Layer 18 of a small transformer language model trained on English Wikipedia (25 layers, counted from 0, width 128). Numbers have three digits each and are written without spaces.
A neuron's activation on a vector x is SiLU(gate . x + bias) times (in . x + bias), where the dot is the dot product.
The model reads these tokens: " in" " Sp" "ey" "er" "," " Pal" "at" "in" "ate" "," " Germany" " in" " " "19" "13" "." " He" " stud" "ied" " at" " the" " M" "ann" "he" "im" " Cons" "erv" "at" "ory" " and" " e" "arn"

The vector x that enters this layer's MLP at each token. A number n stands for (n - 500) times 0.031.
0 " in": 472519556447494468322453475576474368529329547493521533480536424464469457478513531495461570485461510472415528477540448454462395462402466591572577523499438644509493484485528522480554464500481024574528446603459495499582459443441465489406537475559415478518535526485507520512572355419516472398487617522514427503489532543511504404494590523469423570396434539535549547584484537465478480514433
1 " Sp": 497484531549503539489469475426522553506501443450504502424528453441534564594462576540530403557480528490408525497529462449503479380516453530419455524605405553571495446512495475474489536532463525519501508516426544472535519496440457520453513542471530615531449450490517533407485508471464549394519483466487534546467578527563483523463500501609528535463446503563526458544468560472488378575476
2 "ey": 532521528487534500497432539467496484471482556452480538530547546434521488509476534474631451583525521512519581485490444528477517437526432572486491537535431510553437516447478466510582499488452396559446510516506485438576546427561413433480544508497491429483519510456473520464534461524502457401528486495526471492475485524518521556515451531528508487531475470502547455498475430457510451487551
3 "er": 530550402507539486462525536478452480470442548509449558552554581450455512416494519520529490570490475532556488534493516514551502470498469551544511508480508521539477502460483479485508490527464306498473520498515482430571498498502487516470532453464512488486492411461464500488536483548533541313541447497493535502511519504560561529499515557441464525462485464497526571533509460467549489546438
4 ",": 464524469474534530285555471448507514515416535420450493489547497490476495501520478486517519563502574505507535485515466465518441502457514576522602537518413633568496515543519610421483506534395118516505497543457530477562518488487442490458563433554569522541540542515427477476534473510571590603516537503442517536495428474495493436426570506474400555443482479515524631520552571490509457609382
5 " Pal": 520486558517545502537552516518497472491480604411560480505479450430484522622415531542589472551431518570497540530511433508408573493600467504524487615496461507484514495487551487497486512516498425584412484467492531471507509489431572543407435508460528432529557544544509533507511546551576505414547449535489442543497541516496555490467538539479386508538455419582508453548492517538422477453410
6 "at": 492507472514561425557581547526485485460543515509486570531445517480551508478478522499469510564451518528492573485472531494451535449458430535359447517530432564528478471462480477471487552525539453515409560500498402506533542512516506469476490543519473541483595554466508423531518471514573492442567414529473569524580511510522502473478436561492523527485517458529436460543521478512531486514430
7 "in": 485512396489581485472514472547453493433460556474488471515465523444526527439479486505512457551492551513502559443501479425469524453604437500478470520439458599478546520483475411520486523573492404508380505527485434530533482479470553512515502521529512473478589467449514438535508517509519429501603467533483504520566599482492470449458520468464537512480526410496487516459497498454501502548460
8 "ate": 385509452470502520470563471477461552495513414470481496520513570449497417481506541517553514561505492474570496484485560420531549462499395576507560446526514572511489485447422450433550526549515236502464529555423486402534508462496446456509531507584508441485511386506434504477523464482544546413562434515464461486494529428495451461426477491501448470427442425518523623493483488520488492548511
9 ",": 466506492472504518306575453439502587489428462454511500510482492491466461490520474461556469514513517464490564424520491477463468522512541575513548480497456578538508486517505609461504514512433193523518489506484517456525562457485504493495494508556522486525522496529464509471522480490546544548584539482472515505487451472507462475424526491489427531493486467519488584556521584476441415539449
10 " Germany": 437548500476518492394602500487529534423447500586541526589484511478437479603542528529507440547476466487561472450552593407527510455451384609485462480606444572581475409472386503405558567574516316574507443498469521503604484372477506416491484516496493497459467432508516563372540463525518561493573434462584483530498638439406485407446524544516489527453462521511605502458531499477418427521472
11 " in": 448464532466500455307527448525515447526354483522509528491457425416456436487520518493498500454517503468360546515538508417441449460504498506536549511417464535480509428534513493492510528465493199623562421509489504519598488404400545377435481490517392474522503472477524480564587423438484523496504611546459447511471526556511424454438535540469482628499465540517553481530487529488354495499492
12 " ": 509476495561555483294553554551442446510401493492559469474465481487574535443493441445472516504500510552499502466526490456506411559522524495553563522561419608508452533486508462485525465502456379498491491485417463447505500487482522481498519465501451472501478456572508583455432439493517459458493516497507401446536556518475563451479501504496464545467473519506529543582464500499418502503438
13 "19": 459498495463544474334499545514457494497418464456515493481506558467415545462497505491505485500484551497481450497573431471502452510569523442517551525556432591480498530503458482490517538557479403434559469488450454397510475564470519485508502474479454492507535337502539522494486494545476471447493529480570396483518530513504518467495460524489456540453546502538505467506484494544456439522447
14 "13": 473505560524588575408534522499500532463473469508581564547527576508473526456457426477477492519524549480514436468464553486488502464514461575455525414542460643571528560470413620512512530568489349575449436496459508435551476522424553412495600475520490451510401407524517522488544473439565529547536506422518458569496536471528472478416548549522527509381485596518599492498527518422408514508422
15 ".": 461539503509477489341507478454477521540349451501540473485527503478549530526429475427468584599523539452480494512504557530526386507489524564481576498514377633545482484512482727390487530526516200459454537576487581569515476512493526532478591514501542504484483574458429455487485496521576609461518529515486418548474509499385578442521480529514485507382490525560548555536431441499487563508289
16 " He": 511477403590460486547549580336510572502520465455420462483636468416445486588399493553512411626489504389470582502460540503539397432457545526586642534557471632545476605497511473494601497585448070485468499498524517618459551475518586529429536395397516552384500464577443509467481512468465517441474541487539395479560519524491538477520562501527472493511457547484549485433540494524464502542474
17 " stud": 415479518463600475529496478572508531393454505432498481408577585382495575714473506510375400460557528417399541520488501394565459447478470492390468422489502595535524402528426581551562583443477419489477450412451568524467529579514569547436527440370498549464531543496463450525512446462514552549440518492591487520575487558515590506536494541517436549519510359472477566483528508545578545562491
18 "ied": 500436428536534573450432580432522426485407507406556396374469440463430499606478493482440439502481691458481637580472508504511506424439414590530499525520536574490481409416393696540557494550488215552534527449515555578395486478496527539483550409506446428536577558461437518493494508472453479605538437518491501408438650519424547454466523519508561473485484512487554545453525539497546557535413
19 " at": 533486408492571593429456511466557391463465521503637369505339368453497457594502590545438490368449627539450640584394537481548514487454540504455553437559414546477535448530423540515570526545487197477501373453503601434379622437510521464503458479584404521494532553464494558526539380481471505616552525535423496460474551548572606527577609510470428512414419562465701574532572531540553403500385
20 " the": 528523425479556498384583427549532377408521532511619433531458440471548516542458599470493501480484638490462503527510535459569474476501556521485519545657450512497579556521508564493568607563544104453559477469471545511472586526479499529473472461592533418559498566448470569488520528496421519641505497496446580459516587541535518543523589546501509590461542580399637521539527482446541479489399
21 " M": 537529460463607539509504481504518452479558536425623502493535543455518517489423626440487498495432564454425476567518491464496475422510503502546465560543425473489573509510460460524417531550468472441526446388444507374587539481458569514433465553498449500513472508618454598478529505479461502374519566532445428471542699526492492539535518572517459534466449466390525606618510504496536398556435
22 "ann": 529536462477564553355503513573510510451541540476533484565496561453500545525456544527409475440480576498516579491573507461516496465515541538484618465521528475553457453505454430553456495467470393480465455508450492464586563471560487533390498523521517497530491509472518558461506502518548458331462441457460583578558605553518417544551453458540524550482532544495557540551547474463513476567445
23 "he": 511569420507557574534481551527503469404543476434447459483574453423497473476420521493573438515417557428506620506532554478534537511515515599506591484548471599532436575514506455533443594522384395456481531572470508517577572487516491473527498484498484511533511488495478494571428465461448496471553467510478472501506498444527465583515511531520492471535526412539561559501531450575520508473514
24 "im": 556580378477503505358516466493467456456553508503482449503495517408429513519462585447549494534518548499491547438479558502524519498554451553569546514537552489453521536451446417500552541518485295455555498508484480508525552433500517501441594508486484456523512455488461592503479556552455519373615463485448525502534522576509489532553508465614526526516453493482554604555494486438519430545505
25 " Cons": 470527425413648555373480409474537416470532576544474434438520568412504511608461520472520477553529516536381540537471373406583469448490497470498398591432378595472570405494461501524498473474563430420491480463482410430554564526519564544529436574460492448492424559537486559559440470477574479505577558518553579448509605545467427529480565580516490513371560383581588563581422564524353459529472
26 "erv": 502484469499610496419524435537527493457542539560539520517521575438564431554371518473488490521515546535473556475544537422535549457477561461433506441586421622463565430496456500458538572556529480468500477550431465441517635602584542590495547522533564489507496495501524608466543489526447455449528568490536618557432601498529423599432570492536525522403615521509503570561507491520423445572513
27 "at": 483525447483586508416595455523519478425541512459527500540508546437535512532422505497482482517488510581438568435544517504561510479486507507386477472491443559517525421460510448457505600490522515465444488529467467495534598563533510501578531568513503491495533497400534483479533501545537562455552493556438514485567545549551511558485443487516528532337556417513411505482492458527515495561484
28 "ory": 422524449479656545454487494522456464459531560448566457561474611459490408502394526493604480509521601514501482443427603477564462430511560520513533430565512520500543489438374497455528565571489264459452542460547506481506534486548556448584557560475529454510381433478341527448486501539495585434629517431518598487416417502503397546484534550510459493379430517473553519519409483507463485442412
29 " and": 453507426444497561459538542376551528424496582440480449518516554432427464507420512509503437441548629486442505546502610570574436411488504520548605473534478479431576510505366601351546495567570128450442488410527509580483573409534572433584508495519521445447481552505408525567520432527491508641548575505483543547475536527527405517515446560505393499420419527480538576474465566468458454455481
30 " e": 389492451587562503420489495544532466445488528477561521493464409416413561438422451468562496456532525363404579558510590447540485465511496537571529486527512491453488471584443451508527559476500518454441514393509497572491550453518466537512632524579440491506508475466423436573452436501527500537535530495507443489518520449496485477394522493451593478449437490485574535541547549546425414448527
31 "arn": 409534454527584485496441522471424428444391575453601483403485579396448537448509451518419564509466543446400614472588511403490502487509470463467609435442490548435450424485535502548483511461613400535466509364494509431447549469593551478464528503534566462467493523500476427523550406531490517475524463456586458626442517487493496588560454396527473532514483551465512496528586437447466436504464

Each question shows the input weights of one neuron of the MLP. A number n stands for (n - 500) times 0.0018.

n189 gate (bias -0.211): 420434654607548485490498390542625545440406440566406451457387661616584485302633439481542596527472465614564534475562491408327411566502586528451480599495547364484567491532480425521495591492473560336416567512534502466618591583629500581449628491538391379522532568580429554525427452478286520514495502632392522402402438462440452483528481523558646557562655515558487563540419431465484581674473
n189 in (bias 0.031): 594662360436466691416376503313472654540639495468362561497404567482519300459421545433411571595616589422462630477491503572582637418633506345602427529637344503376719634441367457605435627584515603497589451607494456580415533635463344470584357416428380486597567534506549650547558530464551595568565516636589550652599590538476333400511512406640645676551358383514530459467414412552438686682538
Which token does this neuron like most? 26 "erv"

n64 gate (bias -0.142): 440476453446457419445552431615468459550603498505627564545488620556534412447532563714528692290507463601543416482350587595603507615450683495535469449484406500432556621527454524561600479686384512362571530512534427639540549534392495551647500608444608523497515432602434560437619459510541572555483498426483573484463390547533416400477381532419467507525449404551401394475486489336466546552504
n64 in (bias -0.004): 493337495464540582473458449483454478468371585546510537466497531420621598584436503446465417519525467445344628480588442285444484552586500432437471508525498423675486637458543564389567389547600477456539613378518558552447387469438624492479601448467454515389607686275551404554530505521474640558562548368694570460354478497562565428438461360477450572600495612334488505529520589729433400308478
On which token does it fire most, and how strongly? 29 " and", at about 5.7

n46 gate (bias -0.051): 399552640607443560479514354603454533576486522575467472544297554485502465527526460498457549528422455513447617476525652632644450486475520493676405558493558477544611420463493536360421490591575520297601469381607544552468555532620373467438570530435359420581558521476328654479464373502623616502419505576571656380397448583389453457538438438535421487476481523457473399470448399454436595529347
n46 in (bias 0.146): 417638616405472309419458441541530591467436607616408344453318536285439436452480521510696445608530543536466468510473693434484579604634560472493424533579466534423539397416553555477471552707542542406476489547487559490524481537570462403336455527469417326550573431503493599507487597645548628498542473257557602477424563640495461575525508533605422706440462387579631522510430518432527513562335
Which token does this neuron like most? 28 "ory"

n269 gate (bias -0.016): 502447530518504471439455421445370565399547532603441453621545505633502502416441596561433359438533390447461498463493619498572566515523459434460446397632558433526434432483506583445457550512609507658559521457357625553502513482479491551479513619562392355703467580473318436440518415525526446455450530423425403378445483561492447365661463553450750479577511573414574428485500415517550518500502
n269 in (bias 0.106): 456478372488545487476624522548414408557646464453448432531537406527434524491500733486636384476464484503388489563456453488488490509663519477489504498563553379577472461576424561363427481595582517392611495476560692436482504402488380498613376556475484351586376516565326419402658569478527433449488561405564522433493397502520414553473533489517376585609435409463524573513466627562552395378458
Its three highest activations, in order, are on tokens 20 " the", 28 "ory", 30 " e"

n191 gate (bias -0.022): 441428546510398492465399479457550565458557337570427503393550432605493602278529586445498624378578539543480483561458664530589515485411579475550404704616471500551399505563416612475513436452539654416615526428552654526462384600774663578374536577545523425546474596520370512445495661449510418535449625482472535532495458492526428597575617512347533662517552596351502519414488485426483510512488
n191 in (bias 0.115): 440447402578699484574517546699392413736488486385596494580431439396558462562304381533670506417538464471474563266450468416418645500466509414435517350483583520422467585514679436593439528351708500570457452509360214460574540646478427557450480515359669416493576506348580467431563358633359610497463355506543378426666443430472380544459353541518595553485554537670347369672556582436322660500392
Which token does this neuron like most? 29 " and"

n47 gate (bias -0.215): 396512751518251484534457508559459560541447398661468506551411676581356401452601410455441554491344360408588205428506514568407591468447452427598526453443619547471578688500472456605416575500479659494551444424381506676458603699338460593482532431645426534578441517388534667358639625409519526564359536376440500523453458446594567475500467422582423413442568508670508542644660468393396625387747
n47 in (bias 0.033): 547928595475424752581555615533470411549405513529493500439564525378558400296472478454271705486251650397435402307559368606778409606566540437430534578346666600699558503398493533426518453588489459746413369413401540533490450474455345270354545558479564349545396541465497504256578529584400555423471523352525456521557550879497591352552366497438258422500518381511413581726497282786559535394450
Which token does this neuron like most? 14 "13"

n282 gate (bias -0.214): 402480566374593397531611380366436582369374448629375489545484563463440249420628517569617392380489473577625339410368484429446503624457595432407429467579487495463360567576395505619458723541438660513372512626407534366464420621391372583601571529527665389522276534573606505369626576427497532614481536511508516376500577547497444414604425468391527389626598600476513386427425561485524489513513
n282 in (bias 0.058): 421287350573474392497619570491317538555268461570607622514337242364305431208646514263470379382578523450538497484486421421535510571422618533528701507500405553436609611567435571636480449446400410346459468466486525507767641517426516733408291555414657336554406519721531549398298688370559474483581487354409446270542569534537520535419398412711554531608520584556506516630588374648536366574604
On which token does it fire most, and how strongly? 27 "at", at about 1.1

n30 gate (bias -0.237): 492359669455438587558519410592462546576608419548411526426433556485497445445568433469608517529440409470542357384389426370387500473523463450484422292599484482591615688433536523535577523470727674320463471392466582548513566598647421567623624366497534519535555602586455533567617529483645540577469629636531566384512476548320697430514494407341678549495788359528534468471568671385476533386492
n30 in (bias -0.006): 557534344391421415518369595474474309468527451473608721289506358487492444494371393573470668506380491539505388556592661509500602599354693512540572380413460415558365420689551545604531598665581460477525468438478443432588426370468503547426407491371406550261661364557397610388371673370472613429677472335531266569429474467494555434538509243411728456450521370560363360517559541532433423492400
Which token does this neuron like most? 25 " Cons"

n270 gate (bias 0.069): 537512374542592634423415458515351544385610440560437440493557437377458414546457529440649456480509420475559537496478504736517589349575411470402493294511546546500447441476547521513575570421555383547448464462574555441504509469452534546517476451713451335383524440431463584489548453559567611370563426512544552507512520565605399591509446430547612464477562506420513609511387462378484672481561
n270 in (bias 0.008): 466473438529535508458484518514485486297459461430582538608505456407551405491570477355557412562535474466401479533394493541306401486518566405436539454530544493442311420523466565507471620404520437549395546475433516348552461440490521457589470507596519299156500488359436543571474473527540600510566495500461523586464563571640490548418407340478518543384543495448582575534365526418498791525609
On which token does it fire most, and how strongly? 28 "ory", at about 47

n198 gate (bias -0.113): 222421576460398442606522581497491533547413482534344278434500486518490562487593568537327451449602419552463417328497530391559388459421500500449438520378559423527229370581508321467489517270558723478543476480468382543471322596372489680506462456581395576429447592556489528573399474393450337586509511497471484475710373454342500415497494525483683603359500455542497529532364610309511550434596
n198 in (bias 0.101): 584447705483628463483440598444497519572534575417519482494665509533526497479464494511339451456594424622438608428661421642705451580293639385524604642522467371560457550475423487389439555659538617365367311619570568692476519418440514363535472464574423494631396525590462689500489526351328544545497634593454495629624476736471712592550584556480534491422389359624688554562514539376461478585546
On which token does it fire most, and how strongly? 25 " Cons", at about 2.5

n313 gate (bias -0.209): 427426585505440592521657454296599528558439442589466338359500548550432308513591453540662486480596437555668209461385538612567342559373538460540387484474607412417351659415341475563459562506431520503549441555550518399399369552579448600522464626415460510365534469646477376462588708462419444574362485473514598466628314549530497444531475427565512464597508502500404505523510578477368448507561
n313 in (bias -0.055): 519618632543487415494576353485458509606330168619589407440503599490479544540522445530549437444474542225555404646321553565521369484466393659367229317513428398449493663399451564491583413454574460332230427396554481674608540449690503538385421680507503570564527481337463442415755362618589588557497500363550525487413404536325574390710413497678511473487794482601528603569584503260350564503478
Which token does this neuron like most? 13 "19"

n301 gate (bias -0.112): 534506571370462613562492442479453582578489433434436373464456273523394497487543566583410400579379519559389612361558547495549548375415439399633344511466636601452425642563684451415388500317469557412676593663531625632427430582552588491426495505612597508506275479465508413392336523466566355569564637441374536405444363544477444471455321465385589474379713379459505461516513390424634514438492
n301 in (bias 0.007): 493516515448485590580467500490483615513637509492510446487490429598671294478500451474461405704495464517500581477470463479432492405502619495498465528545445432490619645535592396561447447564521481410561695678369485505556483768683533462586455711495427480485280340441429510612389441396465368425621549508445392623511392602410556562457447627296427454490521393539598505495492444494482526328495
On which token does it fire most, and how strongly? 23 "he", at about 8.3

n214 gate (bias -0.100): 385538563500382514618630399537615409521353545473405528387416800561471439592461464548497599399376414545637367336708533463522438628512538416627409505444598473421500469553608397641379597352440526548543416508402487565535550500517544478397740475503686434464602620508425445576558473663434388606583458427556405521402450492586489486462562567513540519459555485612532382505663582472523510564507
n214 in (bias 0.010): 383405430621549409436505302455488392555623553435519506423514649649582564479617226508517497564604550398463433579479471428573474419351483436413497492516535207321414448389510443464471640434471380451437509328700399606400656413529566427445435416586438440461544397625556511379397563650299565454344526454594452530634524441537440415603477662480494500555394531586609404511673497515451497641489
Which token does this neuron like most? 31 "arn"

n197 gate (bias -0.162): 402422573549524573481487516495684534452560419484497472517476694506485508569738446560435415601426444719586420395537588376460611448538610334577422624427599467411506373474588513468378356445475643408508342672542541389398416550363505503531492421592552571656534670522302452529473442405486482566539577425544605548324477533459389531471627412375332458450459327333531443446556598445679436523477
n197 in (bias -0.188): 481926483385457547446327447414429455414313397553500469554538571451538378412608564521331482452566503402680333483571589430580458475415458665530492590624452398370439374393410503473539741469494425568572522464424450569456439476617397641419443393517609384483442373378422448497529545416460390553340494610491320428419481606566422332517386546300513582451646593474497508414420551491341653620569
On which two tokens does it fire most, strongest first? 5 " Pal", 1 " Sp"

n183 gate (bias -0.092): 462600454403406679481674464472514603644513461503448449432489549492375450288552539527590497226351405393601449555590543497620654653457541508487271604448515313671450545536695505515445508517381575497495574489478434473500503481489362704500370518556476464654390485391543495503532662561480539428410515443530355572409550592437418450594415505442593391474548400556399556523518597494346558543472
n183 in (bias -0.061): 485351615459532647560218505467491516348636559530468463472364596491587511323513267366405417484545562594500510418560620226383355553411572454451618527397576472445667468571378574512408397523537457553500509372452456492472526503612532358497648511527527545550514476500572570508546536657591450507635384592367660473477474349515489466474553428472491594567571546489734417505487359321580511609534
On which two tokens does it fire most, strongest first? 5 " Pal", 1 " Sp"

n241 gate (bias -0.003): 435382720440558575431516414466477576386350453608576535519469519550452488624458440526420471539539418503581403382363352472547395532384447443644356524300530583532440526443464578556524621503512580438549480442380584446466471461540512522431484470512581398478542537446450299587612634400562548475546543534449525467505480565502473490646442549529565552477472625469543466475512663561329671584507
n241 in (bias 0.179): 502598568377500446457386468397467525303658442410599589546519562525511567600445466519547534473371458546529478776381599568552563475462577519410557644365584567527446456523478555616459486665524504516353453551415585585574540424515477547537537603535433516503498571516556514577446544410488548344421556329488540505575540514613481535585502616488520683567495498549487370608386551525507570615563
Its three highest activations, in order, are on tokens 17 " stud", 25 " Cons", 14 "13"

n100 gate (bias -0.049): 323520541446345384515637451393770584494328262543527473569398511346451450492544482500649397511533514616438495321545505410473506577339463623438331587598614351426417530497492384400437497543468619421549560590553656459391564535533472426369453396579548440360654481517591506465486480614494563680477681517517516601401548383481387394530393367407601577517506394531596446344322445407365436529489
n100 in (bias 0.128): 393535462457536352298521500580655544417436577482352484630436488204411624526574522479627441480441515736439725533356404551586600326386413485512667579582532417585520524374463457395401608448484440465584548631312532323489428669449527503337447456394512420430401482394465524378479678600456620484549632463376730527545543365500301525601509560556338456607439383256483526625467473319459431673434
Which token does this neuron like most? 10 " Germany"

n210 gate (bias -0.074): 564500522455432554496456584491545421527647419487396503658455535492479565422561563467565485443393475460476296517563538595500564602458609478550512672626639356418563534524540407654637579535441514413487508541580450605434557562537532618639522585493538444523403519525462614486525608412466397467432554477378514653609373644439459458575451373311587670527747390436488588545446534527602473605614
n210 in (bias 0.074): 572558600503362490483394614470587388395594546611527457580547335332529552524589726544528388620439565378503240512751554538497545527462577438595627481661641589357648549442547576554721500534584425697500543580474363735367408506533371520380524530688446418467398491425438640687415610413562579475577642654465426338520553684635587392509481441529490516577607524382414536650642521570812534656568
Which token does this neuron like most? 24 "im"

n254 gate (bias -0.244): 342473570571334463562460505490530638421620410482383629375432476724457652586543489618593537393436237525649346404388485466484508510551572425460435398513468549386574664513585546535465569478441549444500417500433589642468485689602536292495490442495413584497478515461648464337581492446448497570492542420590478363489397511356553544650580564377415467464552512490505547405513485409439503324458
n254 in (bias 0.002): 462362317591448435380338570487550477477557509625412528527433359713672322390588510547603710452552444306494637494546420577794490445409364520554539597758580481477281395616534544373459779576479494545534500627307729521459333314549347647503555487527540396500486510480472424487443538431549516491517459609473516308276475716600740601555527526456612441513397619483389697197644490539337302497481
Which token does this neuron like most? 13 "19"

n15 gate (bias -0.164): 431347589275462419498573426424500434588374414498479434473427417586438452495670581524505576488509493463534354602439449565396498538452535466624477536570465557493516460568532489546550532429570632479597490567395451681606482655600467510432535599396490604682536652536408517349422475472584624481517502463441523543321592298539587566552535626537450617593442507596307479542521495397545529493498
n15 in (bias 0.040): 427609385500494555261528459500606352475540454480472518671497317482610562672575749486325399524528452509502432588485560511461456511670529404616399500453625524461516595519630649312422514632497493547659410480471427503546379359674389539389340511599494508395309538449540497451455412433781412552471503384517505326394462351577352402464483436273426393567574529554565473424492494521580461497411
Which token does this neuron like most? 15 "."

n0 gate (bias -0.023): 495524522464487464624579375408424463455572379505460433555444650543396398452562460572436536490525553627536576365215598295479676448481424472553357462574586473507508405512471469523531636370540557507442356652458515558478406421365568513513517450566461388432672515480430464559600518466479547587547464474544512563560396666534584449632710435529603613420590356632345476324419495467575561550451
n0 in (bias -0.121): 461463574544516683565579628505390350562423398616489563536503528597681560513513489516421356448334389300522503433486440587388393521546572413492445391508510614532617465437431446445634617453449500601679673396517339332477598556497390554647561407538500521320491445552474524461495570308531447579514508497500591367570590398643461440607506457478461297591462679381337568466591356451489651400339
Which token does this neuron like most? 6 "at"

n22 gate (bias -0.104): 507592647621507384659670556466446586503429475677545387583446634393488468495537585497386632458522467736496566587546578490463571537490412485469581418581546408589511450530471305595570412415281521535458549680497369518461555503395463610547673601765618540777516608477498551439406495529535377502448618474503498599446406528452479545493463440547514497540520543599597447515528510473550472457541
n22 in (bias 0.034): 463527510565543424450495453502552395487469500372437505492245568478572505593497386513353645540505531735509507505617371710663399568619513487517515497462585434457435487530551468283558325564602573555614536353500569503591421479462508590521558460427534545596443447309421619321461511377587375495397498405487512472561571618466519519490274446636610650633531537482431624460523457519378469454581
On which token does it fire most, and how strongly? 22 "ann", at about 12

n223 gate (bias -0.163): 530497502435401497528467401411437707575596393480558490430554478650489428313563588473475680436440446519515439416440672734534376572468465358636441512502663509483503437488385512581568389556321461476379623629646444545460528561633353508480579567505493507583614548468491677552525629457461419552548561503500451356342456532555379368584573469515546482466574542524435448533490524479478473447470
n223 in (bias 0.044): 681548461536301476488371516539564482316495485673479477578541536668495491567471480505541500487402581538569523558466510560585561489378492513495644503458469420542524580634416551414705359614342509408544566288320453539505521520463370557522555421519525534701551492473503627578590528522574704498478562533295606406285674340452483665561492532486438440492478418338479601526674465396386457698518
Which token does this neuron like most? 24 "im"

n93 gate (bias -0.117): 418477521485476414572371386486566521563507446470560609455369565547607407551618474555559497424599534543435429411445483646497508478516379527533464478536599416419592430450422472585346538401472543543561351733574674487537400449555241609548464452401418452426414653446430544500495431487343507470618458538696563507542407538449388640442611493546390469653470595571453371448466500597618522542455
n93 in (bias 0.016): 393548547584550463435526531507571479435625551438455428477478545518509369488517608673666333564370451548461362512425556544572341638486440583486413502467429449526452478362415456460598440548492468605392555535424458387272412439469346438637564376561601462520541305473556483389532538546559531487595488477437388495563519428406256523555475618528521469428404470471549537512507512254447553580523
On which two tokens does it fire most, strongest first? 2 "ey", 28 "ory"

n44 gate (bias -0.173): 457478579425416466534551436457648491538450380606472409532344609530447570430453560642574583392437467663605454432467475457588266502473461433552398421530697459521487617583554419539412358585371528468510378625649404510405457594553465503552498410486548523583508512593470579482464567557467396531446577405502520336518400534534557482528390441502503518401756439605452470468564561467626533448441
n44 in (bias -0.346): 556522439772541450515750597384451655334318600585372656448703615442368487320549690670117414500268454468574266570513690352527600619421746332689541614496480404680426459806694429492478483454474427369435393660369593491436384474589612624325500537597470377280847520492372445378470513526266504596526612634470303601518660264496513070273708429392583655537297821450724657496841430442533554567500
On which token does it fire most, and how strongly? 27 "at", at about 1.9

n38 gate (bias -0.024): 428461595572386613556495517486522424707406472482589609407472531503521420399485370388497490449691578462558365638559478533511471463391459472594439348606522543640508435662559574475438417292560508434477347602576331562409476542739525463385566512432618522629591598513469444573404578435540493584446570617689507472354574546462594436458495438542525399473576383487510401459577624395423432424519
n38 in (bias 0.144): 437477533485522537500541455554461438532493500386594407442591455376439503465594448582714535609597456386450394505570517591642454385558455512521557537326455624469465650455498514448654638370520429440434445396451495601418556536497401438485478674421440586443381457372409507412502515709402693543485467460357528588537470675558629484505255616583430570439549537544528509531527498553514505537626
Its three highest activations, in order, are on tokens 15 ".", 30 " e", 17 " stud"

n2 gate (bias -0.031): 601532536571396431336466486460407589491502316548560460621465455483335498496555544514533437459495449454560351592433545609602631534580531446516598540502505482525508519454398551466370560559664607489478432519517581408419419478465502441498502598597378431620490335564457528557573614478470475547572692464570448561644388399465425527544483609575366614546505580418708500532558498545551542589576
n2 in (bias -0.010): 502263582493419511517394523500363636426439496672583587537403699689531719500581515664408562544517534537590393355561467539472425460530520618542577434521421518443559514547530523549455408526505550476358634535379526388567555601482424490575531354357439531565636408621634459451551417425480397481505594577515431498448532399518570441398625533660519579467561491517523431440433510384521471546475
On which two tokens does it fire most, strongest first? 14 "13", 13 "19"

n31 gate (bias -0.053): 512523529593593459544461493479383469475442473470480442344543515681422429320664492525420452387586584578518457432539562632259577515423426448514522427541519370393410554640687551491513523400474455592526418590464510441464472570481409408606301391515616544500437536420545590469457562417414517565482443510469490637532465297423654319712377483582584529473472549642474536481549485399585601479509
n31 in (bias 0.023): 697306670613525406596511615484411608552396475548511429440539429394454573574385301444447642462412533515601473497565473539456411454384534583415497371345465439573534357451537547477303463539602537438511592523744572517497550494533459600405524519455636704591653492533588584366570402303561541436506487429451434550434704341395494559366431525566457547357601637528444639460448566682596494608683
Its three highest activations, in order, are on tokens 20 " the", 31 "arn", 19 " at"

n157 gate (bias -0.068): 334489577417503474516446586462559482362603476564376403392484586472648478510513503420434519439389531603516520461425530508592541405483457500626360476495599425538584479469569453466646424243632478433584480560525503394455447451405505625700479538600497410439712472426400532472487609301362431518508570600632653340477392562500636378441457269416494528396664570500548528298435585596518602607550
n157 in (bias -0.019): 339443602488435512445416483533540339650397539465542663371399457497458455413494323390546500577494491546487443430500272529518612447503535608609525394586541524517447511486320540516406594441518495533656561447545412585435294545630680488387416408230312542487497572543495429467486335556596409565523519614600282420656530354745471530497524579456406485404265573523554366492619604421587509427661
Which token does this neuron like most? 18 "ied"

n155 gate (bias -0.015): 432564431425535453579577456461505614638415493376453408490451549653568436418680505582495648429495495555473427435398441543538503376351461454476512615384635464515461540495357373416395424423516473569388533400458588424527413463568540589524416361607565381459376500533362424549495521392465478607430483534573481609407577487339329524542566359429545548583408565378306410446626402397410646634442
n155 in (bias -0.053): 648698512492612627395473444495497468397421521551480610430472351471467481558398433598538427617468301445462478341484446396497380562529521487369331378458375428606441460421464490421708703541291532465557567424389447638466529540330453396500609525462495510462666475437609541546543424529473392547329495388456517528541514518490458492430526515416600540455523545404647401512452398470396495576352
Which token does this neuron like most? 7 "in"

n226 gate (bias -0.272): 389695533489484460516500449550646487393497454596544444543463412614434597510572608553524557579402466623505424510500472400519459541488643400638485492564652518341610661474475421454419519483366550413627517571453381666395375601620459442612451690606455575314545561484460629436558514437646505553457548441565445581503568505398541264526535477231558536672656483442395492292557541424570448441455
n226 in (bias -0.214): 377490572454643282663623472623393566551520406372503339231588687394378463620475632562325487441357317563480407573548497578415463550451410487531384604509609491535749548651597388468616308553510492491487534533187562507691611547606452718567560525448428449526476645477364487519640480295490450406659399510437565526330534595561357258449530656313680514621662482629303525581554602372646423476438
Its three highest activations, in order, are on tokens 7 "in", 12 " ", 30 " e"

n209 gate (bias -0.147): 369381626490332464619396532524579493500620463665510330450495379374521513452732636580536518596445594530520407577476534531572453465534487416624451538545414239537567610577579388479356385508487475495552489566659485579413490585457450484534438507610552510494260574528374599539531445460487399542385481612401410365404391448421432567610403394458542446475528478386517507517633510505495391565413
n209 in (bias -0.037): 480488486482601274546503399545544364341444535358723642500459456595392396350517546485579521531511311484505438526469472503506443551461449552542630553628593450702468416452431525436500476579433505363470416554296506277481414415509537620445620267512417394456568511559364561399500431570411667510533397443608531363428314452434455577394452538419449506330743646544625486458552572269520445217386
On which two tokens does it fire most, strongest first? 20 " the", 19 " at"

n84 gate (bias -0.103): 562427498566559435531381700505599490537412509518272492515575553545549450362463534515653480394729458478531526333614579495426565546498608415412469575459623540463511456524531429466459590432393575539384412485445500577552531508564343503560463515349363461454315575595471602575573583510560432452487612467731626400468455482403528511520606396338445563604480540475536414529596318556569597491436
n84 in (bias 0.079): 550476556632415497479530638562394556446550576643526580495503418571490464517467404379505529578521573449684458513406457495486288480421674404405510377617505569566414495533405630536607406718408515508420675368573483414388532524503505599557464401482445497315519495539498656482537438549382543493551500455473381562562379338488591670566610461427480656410534625461386388613557664506687314490587
Which token does this neuron like most? 11 " in"